Layer 3 of a small transformer language model trained on English Wikipedia (10 layers, counted from 0, width 64).
A neuron's activation on a vector x is GELU(gate . x + bias) times (in . x + bias), where the dot is the dot product.

Input weights of the MLP neurons that the questions are about. A number n stands for n times 0.0056.
n10 gate (bias -0.238): 0 -29 -2 15 28 -20 -13 -34 -9 10 31 24 -5 3 -30 -17 22 17 7 16 -26 -2 -67 26 -11 36 71 24 -21 -9 13 -36 -18 -62 -9 -25 24 0 -9 26 2 47 6 -18 -11 41 8 4 63 2 21 61 -19 6 19 47 39 51 -27 26 26 -69 -10 -38
n44 gate (bias -0.234): -26 21 -11 39 10 -39 -18 -7 -3 -20 8 16 7 -22 -20 22 19 -21 28 3 11 -52 8 6 -18 -63 30 15 -13 4 5 10 -8 11 -20 1 16 -21 22 -12 -12 -25 42 25 -2 -20 -7 -14 28 53 31 -16 -30 -18 6 -66 10 -2 -9 -3 7 -8 -9 -8
n57 gate (bias -0.049): 11 -3 0 -40 -9 95 -35 -18 -12 17 26 -26 0 2 7 12 -6 -17 -50 -42 6 37 3 24 42 2 5 -2 -4 5 3 -40 -12 40 6 -38 -11 -19 2 6 -26 18 -20 -34 2 -10 -1 23 27 29 42 -25 33 -45 -21 -35 13 9 -17 11 -2 -20 30 5
n74 gate (bias -0.284): -41 16 17 4 45 -1 39 -9 -13 0 14 3 -25 82 -29 -6 -31 -41 11 1 37 -24 -11 -2 19 -31 42 -54 -30 31 -55 -8 12 33 36 -21 -12 -5 -14 17 -9 -24 -22 30 5 -13 -25 -9 14 17 1 -8 32 -37 34 36 -1 28 -4 17 43 23 -32 9
n83 gate (bias -0.153): 44 -25 -24 21 -10 -33 7 1 32 8 12 6 -46 11 14 -63 -13 -19 1 8 11 -2 19 -28 15 6 -18 10 35 -10 50 8 -21 -20 -27 6 17 -33 5 -21 25 63 23 -5 52 -10 11 16 -35 -3 -8 -2 -13 2 1 4 31 3 19 27 -12 52 -24 -27
n85 gate (bias -0.037): -36 -11 22 4 34 3 -6 41 -17 7 32 -7 6 15 17 59 -13 33 4 -19 -12 -33 -18 40 20 12 48 -23 -7 9 -25 -18 -2 -4 5 30 -57 -17 -7 13 -21 -24 -12 -12 23 50 7 -14 -38 -28 -50 21 29 -4 6 23 -21 -20 16 31 29 47 27 -12
n87 gate (bias -0.112): 11 -3 31 22 -17 18 -15 -5 24 -3 -3 -30 -45 16 -23 77 8 -50 16 -5 19 -6 38 -26 14 -65 -23 -17 -22 -11 -27 -46 -14 20 -39 -40 -43 -24 -1 -45 -5 22 -6 -17 6 51 27 12 15 -56 17 -34 -9 8 -9 -18 -36 26 -12 17 19 36 -31 -13
n92 gate (bias -0.382): -42 24 -19 18 20 1 -14 27 -29 27 10 7 35 25 -16 25 -11 -10 -4 -2 -1 3 2 -32 18 -13 36 -25 -3 45 -39 -17 21 1 -3 -10 -24 -10 -16 -3 -3 -3 -11 13 50 -29 94 14 -40 33 9 -23 32 2 -1 1 -38 -34 11 -33 45 -11 48 3
n95 gate (bias -0.151): 3 -10 9 -15 1 13 1 18 22 -22 40 -32 26 21 37 -9 -18 -33 -83 -9 26 31 -2 -22 43 7 -18 19 6 27 -38 -11 -10 -25 1 -37 -12 -15 14 -7 9 39 58 -37 -27 31 -12 -16 43 -16 -26 -3 5 30 -8 -7 9 5 -12 -23 17 43 19 18
n105 gate (bias -0.130): -36 17 -7 13 22 -40 9 0 -57 -7 31 23 -36 23 -23 25 -22 -39 29 -44 31 28 -12 -14 72 -43 38 21 -20 17 -30 -7 15 -40 0 -30 1 21 -28 -13 -43 12 -34 28 9 12 -50 -4 23 -17 -33 4 35 53 -63 21 -38 -19 -31 16 -17 -26 32 -10
n113 gate (bias -0.155): -5 18 62 10 -13 5 -7 -18 -30 4 -4 5 -29 -39 28 -19 -25 -4 6 -37 -35 3 3 50 -27 -20 -1 30 -6 22 -29 7 14 -27 18 -24 -10 14 30 -35 -44 -55 46 9 -28 41 31 6 3 26 -14 3 37 -73 2 -68 6 -29 -21 11 2 4 -8 -9
n114 gate (bias -0.057): 2 -19 1 -4 -14 0 12 47 8 -10 54 37 -3 51 7 -33 6 -14 -26 -1 11 -1 -18 -22 27 -3 -59 25 23 -21 15 -17 19 6 18 6 40 13 5 3 6 14 23 -28 15 -26 23 7 5 -14 -15 -44 27 -13 25 -39 51 3 2 12 23 -2 50 -25
n119 gate (bias -0.074): -30 -23 61 26 21 14 27 -19 -29 -43 35 4 -15 51 -68 24 16 1 -12 3 -33 -61 -5 11 4 -34 33 -12 -10 -9 -13 4 -17 -23 -12 -23 35 26 0 25 -33 -6 10 41 -9 -9 -14 24 56 -25 -25 35 -17 20 32 26 -9 -10 -54 -4 33 11 -3 -1
n127 gate (bias -0.084): -52 41 -20 -37 0 -42 -9 6 -4 -56 52 -3 10 -38 -19 33 -68 -5 -28 -7 -12 -38 32 7 8 -19 45 43 -39 44 -36 -10 7 29 -24 -13 -50 -9 26 -10 -17 -29 38 -38 37 -30 -34 3 -51 36 3 17 -3 26 -17 18 -14 50 27 -3 -47 55 4 19
n128 gate (bias -0.116): 32 -8 -28 -23 7 37 4 -4 9 2 21 13 17 35 3 -56 -16 -21 -5 -26 -33 3 -8 37 17 9 6 -4 9 25 -7 -13 10 -10 -8 9 -42 16 -6 37 -49 -1 -29 18 15 -18 -37 -21 -31 1 47 -4 -42 10 5 22 5 44 -4 -17 40 25 13 -48
n141 gate (bias -0.142): 17 41 -37 -6 -13 11 1 3 32 -1 15 -22 31 0 -38 -12 35 -2 25 -7 -17 -36 -24 -1 22 28 -22 27 -6 -30 3 -3 -15 4 23 25 22 4 -12 12 -24 20 -20 3 32 25 15 -10 32 27 -12 -1 8 40 -38 -35 26 -11 -15 49 -24 -19 -44 -21
n151 gate (bias -0.192): 24 4 29 -25 34 2 -34 -11 -43 -48 -18 7 1 14 6 -6 -23 29 -7 -39 33 -13 32 28 11 -30 38 -11 -25 47 -7 -12 -10 -1 30 -67 -28 26 -11 28 -7 9 51 4 -15 1 -38 -16 -30 60 2 -36 68 -6 14 51 -24 -10 21 -21 -3 -7 -71 8
n152 gate (bias -0.213): -22 -2 -42 23 32 43 20 12 -19 -16 42 -21 20 62 -2 32 18 -13 5 -20 4 -26 -36 5 -3 -6 58 13 -13 3 60 -55 0 -34 27 -2 -4 -13 -64 -15 9 -37 -4 53 2 -7 55 -14 4 35 -1 -27 18 26 2 10 -37 22 -52 12 30 -9 46 -12
n153 gate (bias -0.217): -12 -10 -32 6 -16 -8 -6 2 -38 13 17 40 6 15 18 21 -32 -50 -46 -41 30 8 27 -29 -20 1 -21 -2 -12 -14 39 9 -33 -20 18 -32 -20 28 -17 6 27 -43 9 65 24 0 -7 15 13 7 -16 8 -5 16 -13 -23 23 -30 -23 22 43 19 16 -29
n159 gate (bias -0.194): 9 -20 -36 -17 -2 33 21 -1 -20 3 31 9 -42 18 -38 23 9 -8 22 -42 -1 4 14 -6 33 -5 -12 -1 15 -41 -3 10 40 41 26 1 -42 4 17 -29 54 31 13 36 -9 9 19 7 -4 52 -21 14 12 -25 19 -24 24 -45 33 -4 10 -10 -17 -46
n171 gate (bias -0.136): -30 -41 9 -57 -14 90 14 34 30 54 39 -9 5 -5 20 -50 50 -2 0 -16 -3 16 8 36 38 -28 -8 9 -7 -18 -46 19 -5 -52 -12 13 17 -19 -14 15 35 16 8 -15 -43 6 6 -15 31 -41 -17 5 34 -14 -11 8 41 11 13 -17 2 -5 -18 -35
n10 in (bias -0.090): 27 49 11 -9 21 -9 11 -19 -19 -14 -10 7 18 17 -7 -53 67 25 -21 -15 -23 -22 -39 -14 -15 27 -3 -51 -61 42 18 6 18 -32 -27 -12 10 12 50 5 32 -13 -33 2 6 11 47 -29 19 -21 7 2 15 16 -31 -22 -6 3 -10 9 13 -25 23 -16
n44 in (bias -0.003): -15 11 3 -3 38 5 33 -20 23 48 -20 -9 -32 -1 3 10 -5 -13 0 -3 6 7 -32 -1 3 1 51 -1 22 -15 55 -1 -12 10 18 19 -11 -11 -28 7 2 -19 8 18 -22 -16 -10 -19 33 27 20 -35 -14 -12 8 -10 -15 47 -19 19 11 -44 24 -2
n57 in (bias -0.002): -1 43 -14 7 -14 2 15 18 15 -19 -19 20 6 -3 -38 -6 14 -55 19 63 -17 20 0 -15 -16 18 11 -3 -1 20 -8 -23 30 -1 -21 53 -29 40 10 -14 -12 -9 -3 22 -4 16 -33 11 -28 14 25 -10 -13 -23 -35 5 -5 48 -25 -18 9 6 34 38
n74 in (bias 0.029): 15 -28 0 -25 13 -16 -12 -17 -32 -20 5 37 -12 18 -10 56 -14 -19 -23 73 32 22 -4 -38 -10 -17 -11 -26 -23 31 20 -2 61 13 9 -30 -17 3 19 40 -28 -17 -31 25 -21 -7 -18 58 -3 -16 -9 -10 -2 -22 -48 -4 -5 41 5 -15 14 -1 35 -5
n83 in (bias 0.036): 19 -11 23 53 -1 -21 -26 -8 -20 -67 4 17 -34 10 32 -1 -6 -14 -10 -27 -7 24 -32 -9 -4 -24 -7 2 45 -10 22 -20 60 -44 -36 -24 -1 25 22 0 -6 78 0 -11 17 41 0 14 2 -17 36 7 -35 14 32 8 3 8 -21 -6 -6 -13 50 -18
n85 in (bias 0.034): 8 2 19 -2 -11 -14 60 17 14 -13 5 -9 -6 16 11 -38 -30 22 10 11 -8 -13 -1 -1 7 10 18 2 4 -37 22 29 16 51 -2 17 2 -27 -31 -21 -45 36 -21 11 -20 -21 -12 71 15 -42 0 -11 -22 -16 -23 9 -10 18 -87 -14 16 -29 10 -13
n87 in (bias 0.006): 40 7 19 15 -31 -27 -16 10 -1 -14 8 25 -6 -2 -30 27 13 -16 -7 40 16 -15 38 7 35 23 5 30 -27 -26 -4 38 -21 -5 4 7 7 4 5 -43 49 10 51 -58 -1 9 -33 34 -19 16 -26 -17 11 17 46 5 -26 -15 75 -13 -22 13 2 -2
n92 in (bias 0.126): -12 -5 14 62 -6 10 -7 21 16 -23 0 29 4 -21 -4 -14 -14 0 -36 -1 41 -9 -29 37 -13 7 -10 26 42 8 36 -7 13 -50 46 -15 4 -64 -21 -68 -23 3 19 -5 -2 40 -53 -16 -13 18 -30 -43 41 2 16 -38 1 14 -24 22 -28 -10 -29 -23
n95 in (bias -0.067): -28 -34 -34 -4 28 35 -6 -3 29 27 -18 -2 -10 2 18 -39 -8 5 20 -11 9 28 -58 -6 29 17 -27 19 40 14 16 43 8 -37 2 11 -3 -16 -10 11 14 -15 71 -28 -44 31 -2 -5 -20 -17 5 -10 26 8 33 -19 -4 -2 24 -17 -24 -13 30 12
n105 in (bias 0.130): -12 -34 21 6 -14 -15 3 -21 -16 0 -39 -10 -6 20 -33 29 -10 14 42 46 25 -14 -13 -32 -45 46 4 15 -3 -20 39 -11 7 3 -46 0 -30 8 22 -21 8 -11 -22 8 -1 67 10 28 -16 -32 15 -24 -52 5 29 -20 -17 30 4 -29 4 33 31 34
n113 in (bias 0.012): -18 5 -22 19 -6 38 -34 25 -10 -19 -18 48 20 38 11 44 -11 -22 10 24 -17 31 6 0 -28 -6 -27 11 -5 54 -30 39 0 32 -40 0 -16 -39 42 26 -1 6 -30 -12 6 27 -5 -23 -31 -62 23 10 -23 20 -17 1 26 -16 -31 12 -7 17 -30 0
n114 in (bias 0.050): 16 -11 -4 -12 5 -32 -13 4 -16 3 16 -7 -11 -33 20 -20 -11 2 -15 -4 -17 16 4 -3 26 24 -32 -10 33 32 46 24 -1 1 -20 -20 34 -25 21 2 26 -36 -19 39 8 3 -40 -4 -38 6 6 -1 10 -18 33 -18 20 2 52 -25 17 -35 -6 -18
n119 in (bias -0.105): -33 -2 -14 8 17 9 -4 -10 -38 -28 5 -38 -8 -25 31 -25 20 28 13 -46 -8 -9 -32 -44 48 -1 4 -30 8 22 21 -15 5 8 19 -53 0 -25 -10 20 -37 11 28 23 -23 10 56 15 -13 -16 8 37 -14 45 9 -11 6 -13 9 25 27 -21 2 -26
n127 in (bias 0.006): -37 -9 35 -53 8 9 7 -12 10 -14 17 -46 36 -2 -5 39 -55 26 -5 3 -22 -3 10 -17 6 -39 -20 30 -63 28 -11 -12 0 9 -34 -39 5 22 -12 12 -13 -8 -8 -53 -14 24 -9 -11 44 18 -11 -3 15 -2 -11 21 -2 -22 7 14 -41 21 -5 0
n128 in (bias 0.012): -6 -10 -3 23 11 8 1 13 -23 -1 10 16 19 18 30 -2 36 11 -1 11 -1 21 4 7 3 -29 -13 -6 11 -12 7 39 -4 -4 19 -4 24 21 -19 28 -44 34 -18 33 -24 36 -29 7 9 5 11 -20 7 18 -64 15 -12 -22 -26 1 -14 25 -1 -17
n141 in (bias 0.023): -4 26 11 22 -31 4 14 -18 33 -10 -29 6 14 9 -5 -15 -13 5 4 -61 -13 -2 34 3 14 -4 13 7 -35 11 -6 -28 -11 5 -36 -14 29 4 14 -8 22 25 -16 -24 28 15 6 -17 12 2 -3 -30 18 26 -31 -17 -22 -46 0 -2 14 -23 16 -19
n151 in (bias -0.046): -12 2 -36 -8 12 -9 32 1 4 20 -4 -1 -67 -9 23 -20 26 18 45 -19 19 -9 20 5 1 -26 16 5 -4 -4 11 20 -46 12 35 9 -9 8 21 73 20 -4 28 77 -27 -49 13 9 23 -6 -56 28 23 20 42 7 18 26 -3 -41 -46 -39 -1 10
n152 in (bias 0.001): -51 1 13 -39 31 -39 30 -12 1 -16 11 -22 -23 -48 30 34 -15 -14 -29 8 17 11 24 30 -9 -52 39 -8 -11 -25 53 33 37 -8 -11 26 -17 -58 18 4 14 -5 -17 -13 -22 14 -19 -41 2 16 48 -19 -4 -33 23 -14 8 16 19 -26 40 17 10 6
n153 in (bias 0.013): 21 -19 6 -24 0 -41 -22 -49 2 23 14 31 -16 -17 7 18 -53 -2 -8 -3 19 -25 1 -13 24 -13 9 12 -14 21 -21 -9 28 -19 2 -30 -11 6 -14 -11 32 -42 -4 -38 -21 -39 12 -24 38 5 16 19 32 -10 8 -3 2 5 -24 -29 9 -7 9 -22
n159 in (bias -0.050): 16 -5 -4 0 9 -15 23 41 9 20 2 -28 -14 -13 -50 -49 18 5 42 -16 35 22 -30 42 -7 -31 -12 3 -22 -2 30 11 14 10 -5 -24 15 -6 35 1 21 7 23 14 -25 -26 0 14 13 -11 20 1 16 9 -17 -61 27 -1 20 27 7 15 -41 -46
n171 in (bias -0.087): -16 -12 8 -16 -27 21 43 -4 -20 3 3 15 10 -39 29 -23 -3 30 -50 -71 0 -22 -18 2 57 -27 22 35 3 14 12 -55 23 8 -1 -11 -14 -14 13 -2 17 40 37 -16 7 32 -58 -1 13 -9 29 -11 -1 9 -15 -10 -39 33 24 -61 -41 37 8 52

Each question shows a token from some text and the vector x that enters the MLP there. A number n stands for n times 0.03.

"In ": 5 2 -42 16 -14 10 -6 37 15 -12 30 11 -15 -44 -11 -23 -22 -15 10 31 -26 -42 8 -1 0 25 38 5 -4 22 5 13 36 17 26 -5 11 7 -9 4 -46 -20 -38 -21 0 -3 20 27 31 10 -9 -2 29 -24 -4 -1 -15 -9 17 -3 15 -17 -19 -21
The most active neuron and its activation: n92, at about 0.22

"that ": -2 -23 1 6 6 -4 -26 29 12 -17 10 -12 -12 -34 12 -27 0 -38 9 15 3 -12 24 -17 1 25 60 24 2 -16 5 -1 9 20 31 -3 -24 18 28 -33 -32 -2 -22 -19 -12 29 24 -20 26 -50 -28 3 17 -19 9 21 -10 1 22 4 6 10 0 -16
Which neuron lights up most? n85

"ph": -7 -28 13 -9 -16 13 -33 22 36 -20 21 16 -7 -2 -1 -8 -10 -12 -10 20 -21 -8 19 -24 -5 -8 52 -19 56 19 25 21 8 10 -6 -27 19 37 20 -25 -11 -6 -28 19 5 10 27 -9 14 -26 8 -6 0 -22 3 7 -26 -20 13 -33 -3 -26 5 -31
The most active neuron and its activation: n114, at about 0.13

"mar": 20 -13 24 10 -46 21 -16 31 -23 -13 -13 18 -29 -26 9 -8 -39 -15 15 30 -14 6 14 -10 -3 24 54 -5 43 29 42 -22 17 23 -11 -24 -2 17 14 -16 -8 -24 -36 13 11 13 14 -29 25 -9 -9 28 -21 -4 -13 2 -33 -35 17 -6 -5 -5 17 -15
The most active neuron and its activation: n105, at about 0.27

"S": -18 -1 4 -21 13 9 -17 4 32 5 21 13 18 -9 -10 -29 -12 -40 6 6 -23 -13 24 -10 -3 6 48 -20 13 20 41 40 1 23 16 -33 13 7 8 -12 -10 1 -51 -7 3 3 20 -32 22 -37 -11 7 20 6 -16 19 -13 -12 4 -12 -23 10 0 -39
Which neuron lights up most? n128

"ain ": -11 -7 -21 20 10 -5 -20 29 7 11 -23 -1 -8 -13 -27 -35 20 -29 -1 24 -4 -16 34 27 -11 -3 26 -10 46 8 -10 -9 22 27 7 -16 -15 39 39 -18 -18 -37 -10 11 -46 20 27 -26 22 -6 -13 3 -2 -4 -16 7 -25 10 24 0 4 -7 24 -30
Which neuron lights up most? n127

"pro": 9 13 -3 -8 -9 2 -17 13 41 -24 25 -43 3 -21 4 -20 -9 -18 22 21 11 -26 25 -25 -4 -9 50 -7 24 -2 38 3 4 33 2 -25 22 12 24 -7 -26 10 -25 18 9 22 2 -69 34 -28 1 17 5 4 -18 4 -14 -43 -3 -16 4 -1 14 -26
Which neuron lights up most? n141

"Gr": -13 -11 17 -10 8 9 -46 15 29 2 31 22 7 -8 -7 -8 -18 -18 1 -1 -25 3 38 -1 -23 35 58 1 48 23 19 19 -15 31 -35 -28 -7 11 20 -26 -23 -11 -21 4 10 -5 16 -9 23 -16 3 0 0 -10 -6 -16 -22 -13 -6 -7 -12 17 8 -36
The most active neuron and its activation: n113, at about 0.44

"t": -19 -2 -6 0 12 24 -33 6 9 -5 -4 11 -9 -19 -6 -18 3 -23 37 -8 -42 -40 15 -49 -3 38 38 -21 30 14 65 16 6 -12 13 -6 -6 6 34 -15 -1 -11 -29 -1 -8 33 6 -13 35 2 1 -1 -1 -7 -15 33 -13 -21 16 3 -7 10 -18 -28
Which neuron lights up most? n10

"Ser": 7 12 -6 21 20 20 -24 -5 19 -31 17 -15 -16 -32 -8 -1 -42 -14 11 11 -7 0 17 15 -4 21 40 6 25 38 14 7 -1 42 -11 -30 -20 -9 13 27 -66 2 -15 -8 24 9 -3 -43 58 -23 2 12 -19 -5 -6 -18 -16 -21 5 13 -4 4 -6 -11
Which two neurons fire most, strongest first? n127, n113

"fa": -8 -10 5 8 -5 5 -40 17 1 7 28 35 28 -44 -7 -15 -3 -4 10 15 25 4 13 -18 -9 38 42 -20 35 14 17 -2 30 33 -14 -46 -6 -3 1 6 15 -29 -16 30 -5 25 -7 -36 18 -12 -6 -19 1 4 -15 -12 -40 -16 20 -22 -9 1 32 -23
The three highest activations, in order: n92, n105, n153

"ers": -24 -16 12 -15 -16 33 -22 7 7 -22 8 24 -4 10 -28 -16 -20 -18 11 -2 -13 -8 8 -37 -9 -18 39 -8 29 14 55 34 16 20 24 -13 -6 32 14 1 8 -15 -17 -12 -11 16 -8 -36 9 -14 -19 17 18 -18 -17 27 -6 10 23 -5 9 -18 -3 -40
Which neuron lights up most? n74

"re": -17 9 -10 -15 19 8 -10 14 -15 -11 -2 4 -4 1 -9 -32 0 -25 44 -10 -33 -1 17 -21 -15 14 35 -26 45 21 43 11 26 37 26 -11 7 16 3 -3 15 -9 -1 -18 -12 16 -18 -66 34 -30 -6 -1 3 0 -50 16 -7 -19 14 -4 35 -3 -10 -12
Which two neurons fire most, strongest first? n87, n128

"United ": 13 10 -7 9 -5 26 -38 7 17 -21 3 9 -34 14 -37 -10 -9 -44 -12 2 13 -20 21 -10 -8 18 60 11 22 19 28 0 16 51 -17 -7 -1 13 39 -14 -36 -10 -37 11 22 5 1 -17 21 -18 -26 14 3 -17 -15 -11 0 25 15 -2 6 -11 -3 -28
Which two neurons fire most, strongest first? n57, n74

"ross ": -7 -8 -28 23 -28 4 -25 54 6 -2 5 11 -2 3 -23 -21 -20 -4 22 10 -28 -48 12 17 -3 -13 33 10 40 15 11 9 26 26 14 -14 -12 16 39 1 -28 -26 -14 -30 4 7 21 -9 29 -25 -8 8 2 -21 21 7 -19 7 19 1 -11 -29 -20 -26
The three highest activations, in order: n113, n85, n152

"ian": 19 14 -2 14 2 18 -12 6 13 -9 -28 -4 -23 -11 5 -35 -14 -28 9 -11 -5 6 10 -26 -5 8 51 -28 59 -4 48 -10 25 12 -7 -28 17 23 43 -15 25 -9 -46 18 31 0 8 -50 22 -20 -18 -6 1 -16 -14 9 -28 4 21 -12 11 -9 5 -16
Which neuron lights up most? n83

"o ": -15 -10 -17 14 -14 -11 -19 13 23 0 -22 9 -9 -8 -34 -51 -3 -18 -15 11 -7 -25 29 23 -11 -4 22 -2 46 9 -3 23 27 29 2 -30 19 38 21 -21 -15 -17 -4 0 -2 7 -3 -44 29 -31 9 14 -2 -4 17 6 -20 21 23 0 6 4 -12 -16
Which neuron lights up most? n85

"comple": 3 -11 3 20 -20 -1 -30 4 -17 -4 13 -32 -10 -16 13 -32 -39 -7 14 25 18 -8 19 -10 -4 46 40 21 42 -16 29 -6 33 50 -29 -33 13 4 24 12 -22 -2 -5 20 10 7 -8 -54 27 -27 10 9 -4 -2 -25 -6 -36 -35 8 -9 18 -3 16 10
Which neuron lights up most? n105

"ing ": -16 -23 -26 9 -9 0 -29 33 29 -3 8 -15 -9 -6 -38 -32 -5 -21 16 8 -31 -30 23 17 -11 12 18 -8 25 2 12 9 17 16 20 -18 -28 32 34 -21 -20 -12 -18 0 -8 16 22 -17 26 -24 -10 18 10 1 30 21 -16 10 33 -4 15 -11 -19 -27
Which neuron lights up most? n159

"ight ": -8 -16 -25 6 -6 -6 -11 7 32 8 -9 -13 -30 -15 -28 -26 13 -27 -3 9 -15 -36 42 14 -14 1 41 6 39 23 11 4 29 25 7 -20 -16 34 37 -39 -35 -4 -21 -8 -12 18 17 -41 14 -25 1 2 16 5 -8 25 -21 15 24 1 26 -22 -11 -11
Which neuron lights up most? n95

"at": -4 2 -21 12 -2 19 -19 13 -16 -10 -2 9 -2 1 -6 -13 -11 -33 19 15 -45 -2 11 -23 -14 6 23 10 24 11 95 32 1 21 5 -13 0 28 9 3 -7 -4 -10 12 -7 -2 13 -63 15 -21 -1 -13 -10 -13 -1 37 -18 -23 24 -17 12 9 -14 -45
The three highest activations, in order: n128, n152, n171

"Cent": 23 17 -25 -2 -4 12 -34 18 -4 -25 26 8 12 -2 -2 -15 -37 -26 3 -6 -12 14 16 -17 -17 31 20 21 37 8 40 17 -5 56 -22 -28 -19 18 17 2 6 -9 -13 4 8 -9 28 -21 24 -13 -13 -32 -10 -16 8 45 -24 5 4 -14 -13 7 6 -39
The most active neuron and its activation: n83, at about 0.21

"rest": 1 -9 13 -31 16 47 -10 50 -13 -19 9 -8 -25 6 -14 -22 -8 -13 24 11 -19 -25 19 -34 -22 -15 15 -5 36 19 43 28 11 44 -4 -3 -13 31 25 -26 3 -9 -12 -22 2 -8 14 -26 15 0 4 -10 -17 -30 -28 19 -16 23 6 2 5 0 12 -24
Which neuron lights up most? n57

"ra": -20 -5 11 13 -16 -7 -31 5 31 2 16 3 25 -5 -20 -30 11 -26 15 15 7 -24 17 -14 -13 -12 27 -18 48 -2 41 25 29 37 -16 -10 -7 -6 32 -7 -7 2 -11 7 21 6 5 -6 10 -21 16 -15 -31 -1 -29 21 -35 -32 28 -14 1 -6 1 -19
Which two neurons fire most, strongest first? n83, n151

" ": -9 -25 -29 10 -12 2 -27 1 12 6 -10 -12 -21 -23 -32 -44 -10 -20 11 -2 1 -12 59 -5 -13 36 33 3 30 7 41 -4 5 14 12 -27 9 24 20 -4 -19 -17 -10 -16 8 32 6 -19 23 -21 -19 -1 0 4 10 -1 -8 32 35 3 -3 18 -28 9
The most active neuron and its activation: n85, at about 0.12

"one": -35 -4 4 -17 -38 18 -13 0 -4 -11 0 18 -10 -9 13 -14 -12 -23 12 -1 3 -9 15 -11 -12 -7 51 10 40 -5 50 22 28 40 2 -19 -23 5 24 -29 8 -14 -19 2 -2 11 7 -39 27 -15 -31 -9 5 -32 3 36 -21 -19 19 -6 28 -11 29 -19
Which neuron lights up most? n152

"Med": -10 -22 1 7 5 30 -13 -8 26 -21 23 15 4 -14 13 -5 -26 -14 -8 -1 -4 -8 24 -4 -14 -15 52 15 47 4 21 14 19 43 -23 -11 -18 3 7 1 -41 -12 -48 -30 40 8 22 -18 21 -11 -6 -16 25 17 -17 5 -21 14 23 -14 -19 -38 -14 -28
Which neuron lights up most? n127

"ation ": -20 -1 -37 7 -12 -5 -31 20 7 -2 -2 0 -25 6 -46 -42 7 -17 -3 13 -17 -33 38 24 -8 27 20 6 29 6 25 3 14 17 14 -23 -13 33 24 -29 3 -21 -21 15 -34 25 20 -43 26 -34 6 -5 2 5 2 16 -8 22 27 10 7 4 5 -11
Which two neurons fire most, strongest first? n10, n159

"o": -25 -4 -15 1 -32 2 -25 -4 2 1 -7 19 -9 -8 10 -26 -7 -14 21 5 -17 -5 3 -11 -12 34 39 -6 63 13 59 23 25 19 1 -31 14 17 10 -7 4 -19 2 13 9 -1 4 -44 32 -28 5 -15 -11 -10 -24 21 -24 -11 30 -18 19 -15 -19 -13
Which two neurons fire most, strongest first? n127, n87

"l": -28 -11 18 -14 12 -2 -19 5 16 -7 -9 11 -3 -7 -4 -21 -10 -10 10 6 -40 -20 22 -32 -10 -1 47 -34 35 25 53 25 18 23 12 -1 16 -10 41 -29 -44 -10 -22 18 5 9 -5 -24 36 0 8 -8 -3 2 20 -14 -20 -26 27 -29 5 4 -14 -24
Which neuron lights up most? n44

"ap": -9 -3 -21 5 -3 26 -20 2 11 -20 6 -10 -2 -23 -18 6 -1 -42 25 35 -45 -11 19 -20 -9 -7 25 -24 29 37 73 18 -10 36 2 3 26 20 31 -10 -26 -10 10 -12 4 -3 6 -46 14 -13 -7 -6 12 -5 -14 -9 -36 -13 17 -17 34 -13 24 -21
The three highest activations, in order: n44, n152, n171

"ced ": -15 -23 -14 28 11 -9 -33 37 0 -15 10 -3 -24 -12 -26 -32 -18 -40 24 22 -8 -27 19 -6 4 24 34 2 10 9 6 -6 15 15 29 -26 2 31 48 -18 -28 3 -40 13 -39 26 9 -14 16 -34 -3 0 21 -6 37 4 -21 -19 28 -1 4 1 -1 -8
Which two neurons fire most, strongest first? n105, n119

"el": -26 2 8 -13 11 44 -25 1 16 -11 -4 9 10 -27 -2 -16 10 -22 -1 19 -3 8 19 1 -11 -12 42 -39 40 14 38 20 12 16 13 -27 14 6 47 -11 -25 -16 -20 4 -20 10 -18 -54 29 4 -8 11 -17 10 -11 -19 -31 -15 31 -22 9 1 0 -23
Which two neurons fire most, strongest first? n44, n128

"only ": -6 -13 13 1 17 -4 -19 28 14 8 1 -8 4 -29 -6 -36 2 -40 21 12 -13 -32 17 4 -4 -12 36 8 30 4 -1 7 38 27 23 -28 -29 30 50 -16 -47 -5 -30 3 -18 8 12 -29 9 -23 -8 16 10 -21 19 20 -15 -10 22 0 2 10 -14 -45
The most active neuron and its activation: n159, at about 0.19

"al ": -15 -4 -39 12 -10 -4 -24 23 46 -2 -8 -15 -9 -8 -25 -33 21 -25 -4 9 -28 -23 47 18 -11 0 43 -7 26 14 13 -1 21 21 10 -30 7 16 29 -23 -14 -15 -15 0 -18 18 19 -27 27 -30 -4 21 8 -3 17 17 -19 5 24 -5 6 -15 -10 -32
Which neuron lights up most? n10

"g": -9 -22 32 7 -2 2 -23 9 17 0 0 24 -5 -18 8 -17 3 -8 8 6 -31 -14 18 -30 -3 -3 45 -31 65 19 52 10 2 10 -11 -15 -21 18 5 -24 -32 -9 -42 -10 9 22 17 -15 20 -21 -14 1 10 5 11 18 -34 -10 32 -6 -15 -7 -10 -30
Which neuron lights up most? n83

"gr": -14 -21 16 -1 -10 14 -45 32 36 7 44 0 -3 -6 -3 -14 -18 4 11 26 -31 -17 23 -33 -24 26 56 -23 35 40 49 -2 1 29 -7 -25 5 17 8 -21 -11 -6 -17 11 29 -1 -4 -17 8 -8 5 4 -1 -1 -10 -9 -34 -8 5 -23 -11 7 -6 -18
The most active neuron and its activation: n95, at about 0.12

"co": -2 4 -13 1 -10 21 -25 18 -9 -21 -23 0 4 10 16 -35 -5 -20 29 11 -12 -18 2 -16 -12 24 36 -9 55 9 50 17 33 59 11 -20 -10 -11 21 -17 14 -30 -18 -15 30 1 8 -38 14 -23 8 -20 -2 -19 -20 31 -13 -25 11 -15 19 -13 9 -5
The most active neuron and its activation: n127, at about 0.18

"z": -22 -24 23 -9 0 33 -13 -11 -5 7 17 28 -4 -16 12 -18 -6 -4 -6 23 -20 -19 24 -26 -8 -3 46 -16 41 16 43 33 21 -3 -7 -27 12 20 15 -16 -20 -15 -36 -23 -7 3 10 -39 30 -33 -1 5 4 -4 -3 14 -16 13 28 -6 -4 -26 -19 -31
Which neuron lights up most? n10

"\n\n": -3 -38 -40 0 18 48 -18 41 38 -14 3 21 10 -24 -20 -35 -13 -9 -21 -11 -5 -21 3 2 -10 -8 32 8 20 26 31 6 26 16 33 -18 -10 9 24 -15 -28 -5 0 12 18 23 15 4 8 -16 -21 -19 24 -9 -2 8 -26 -5 13 -26 -4 16 -4 -24
The three highest activations, in order: n92, n171, n128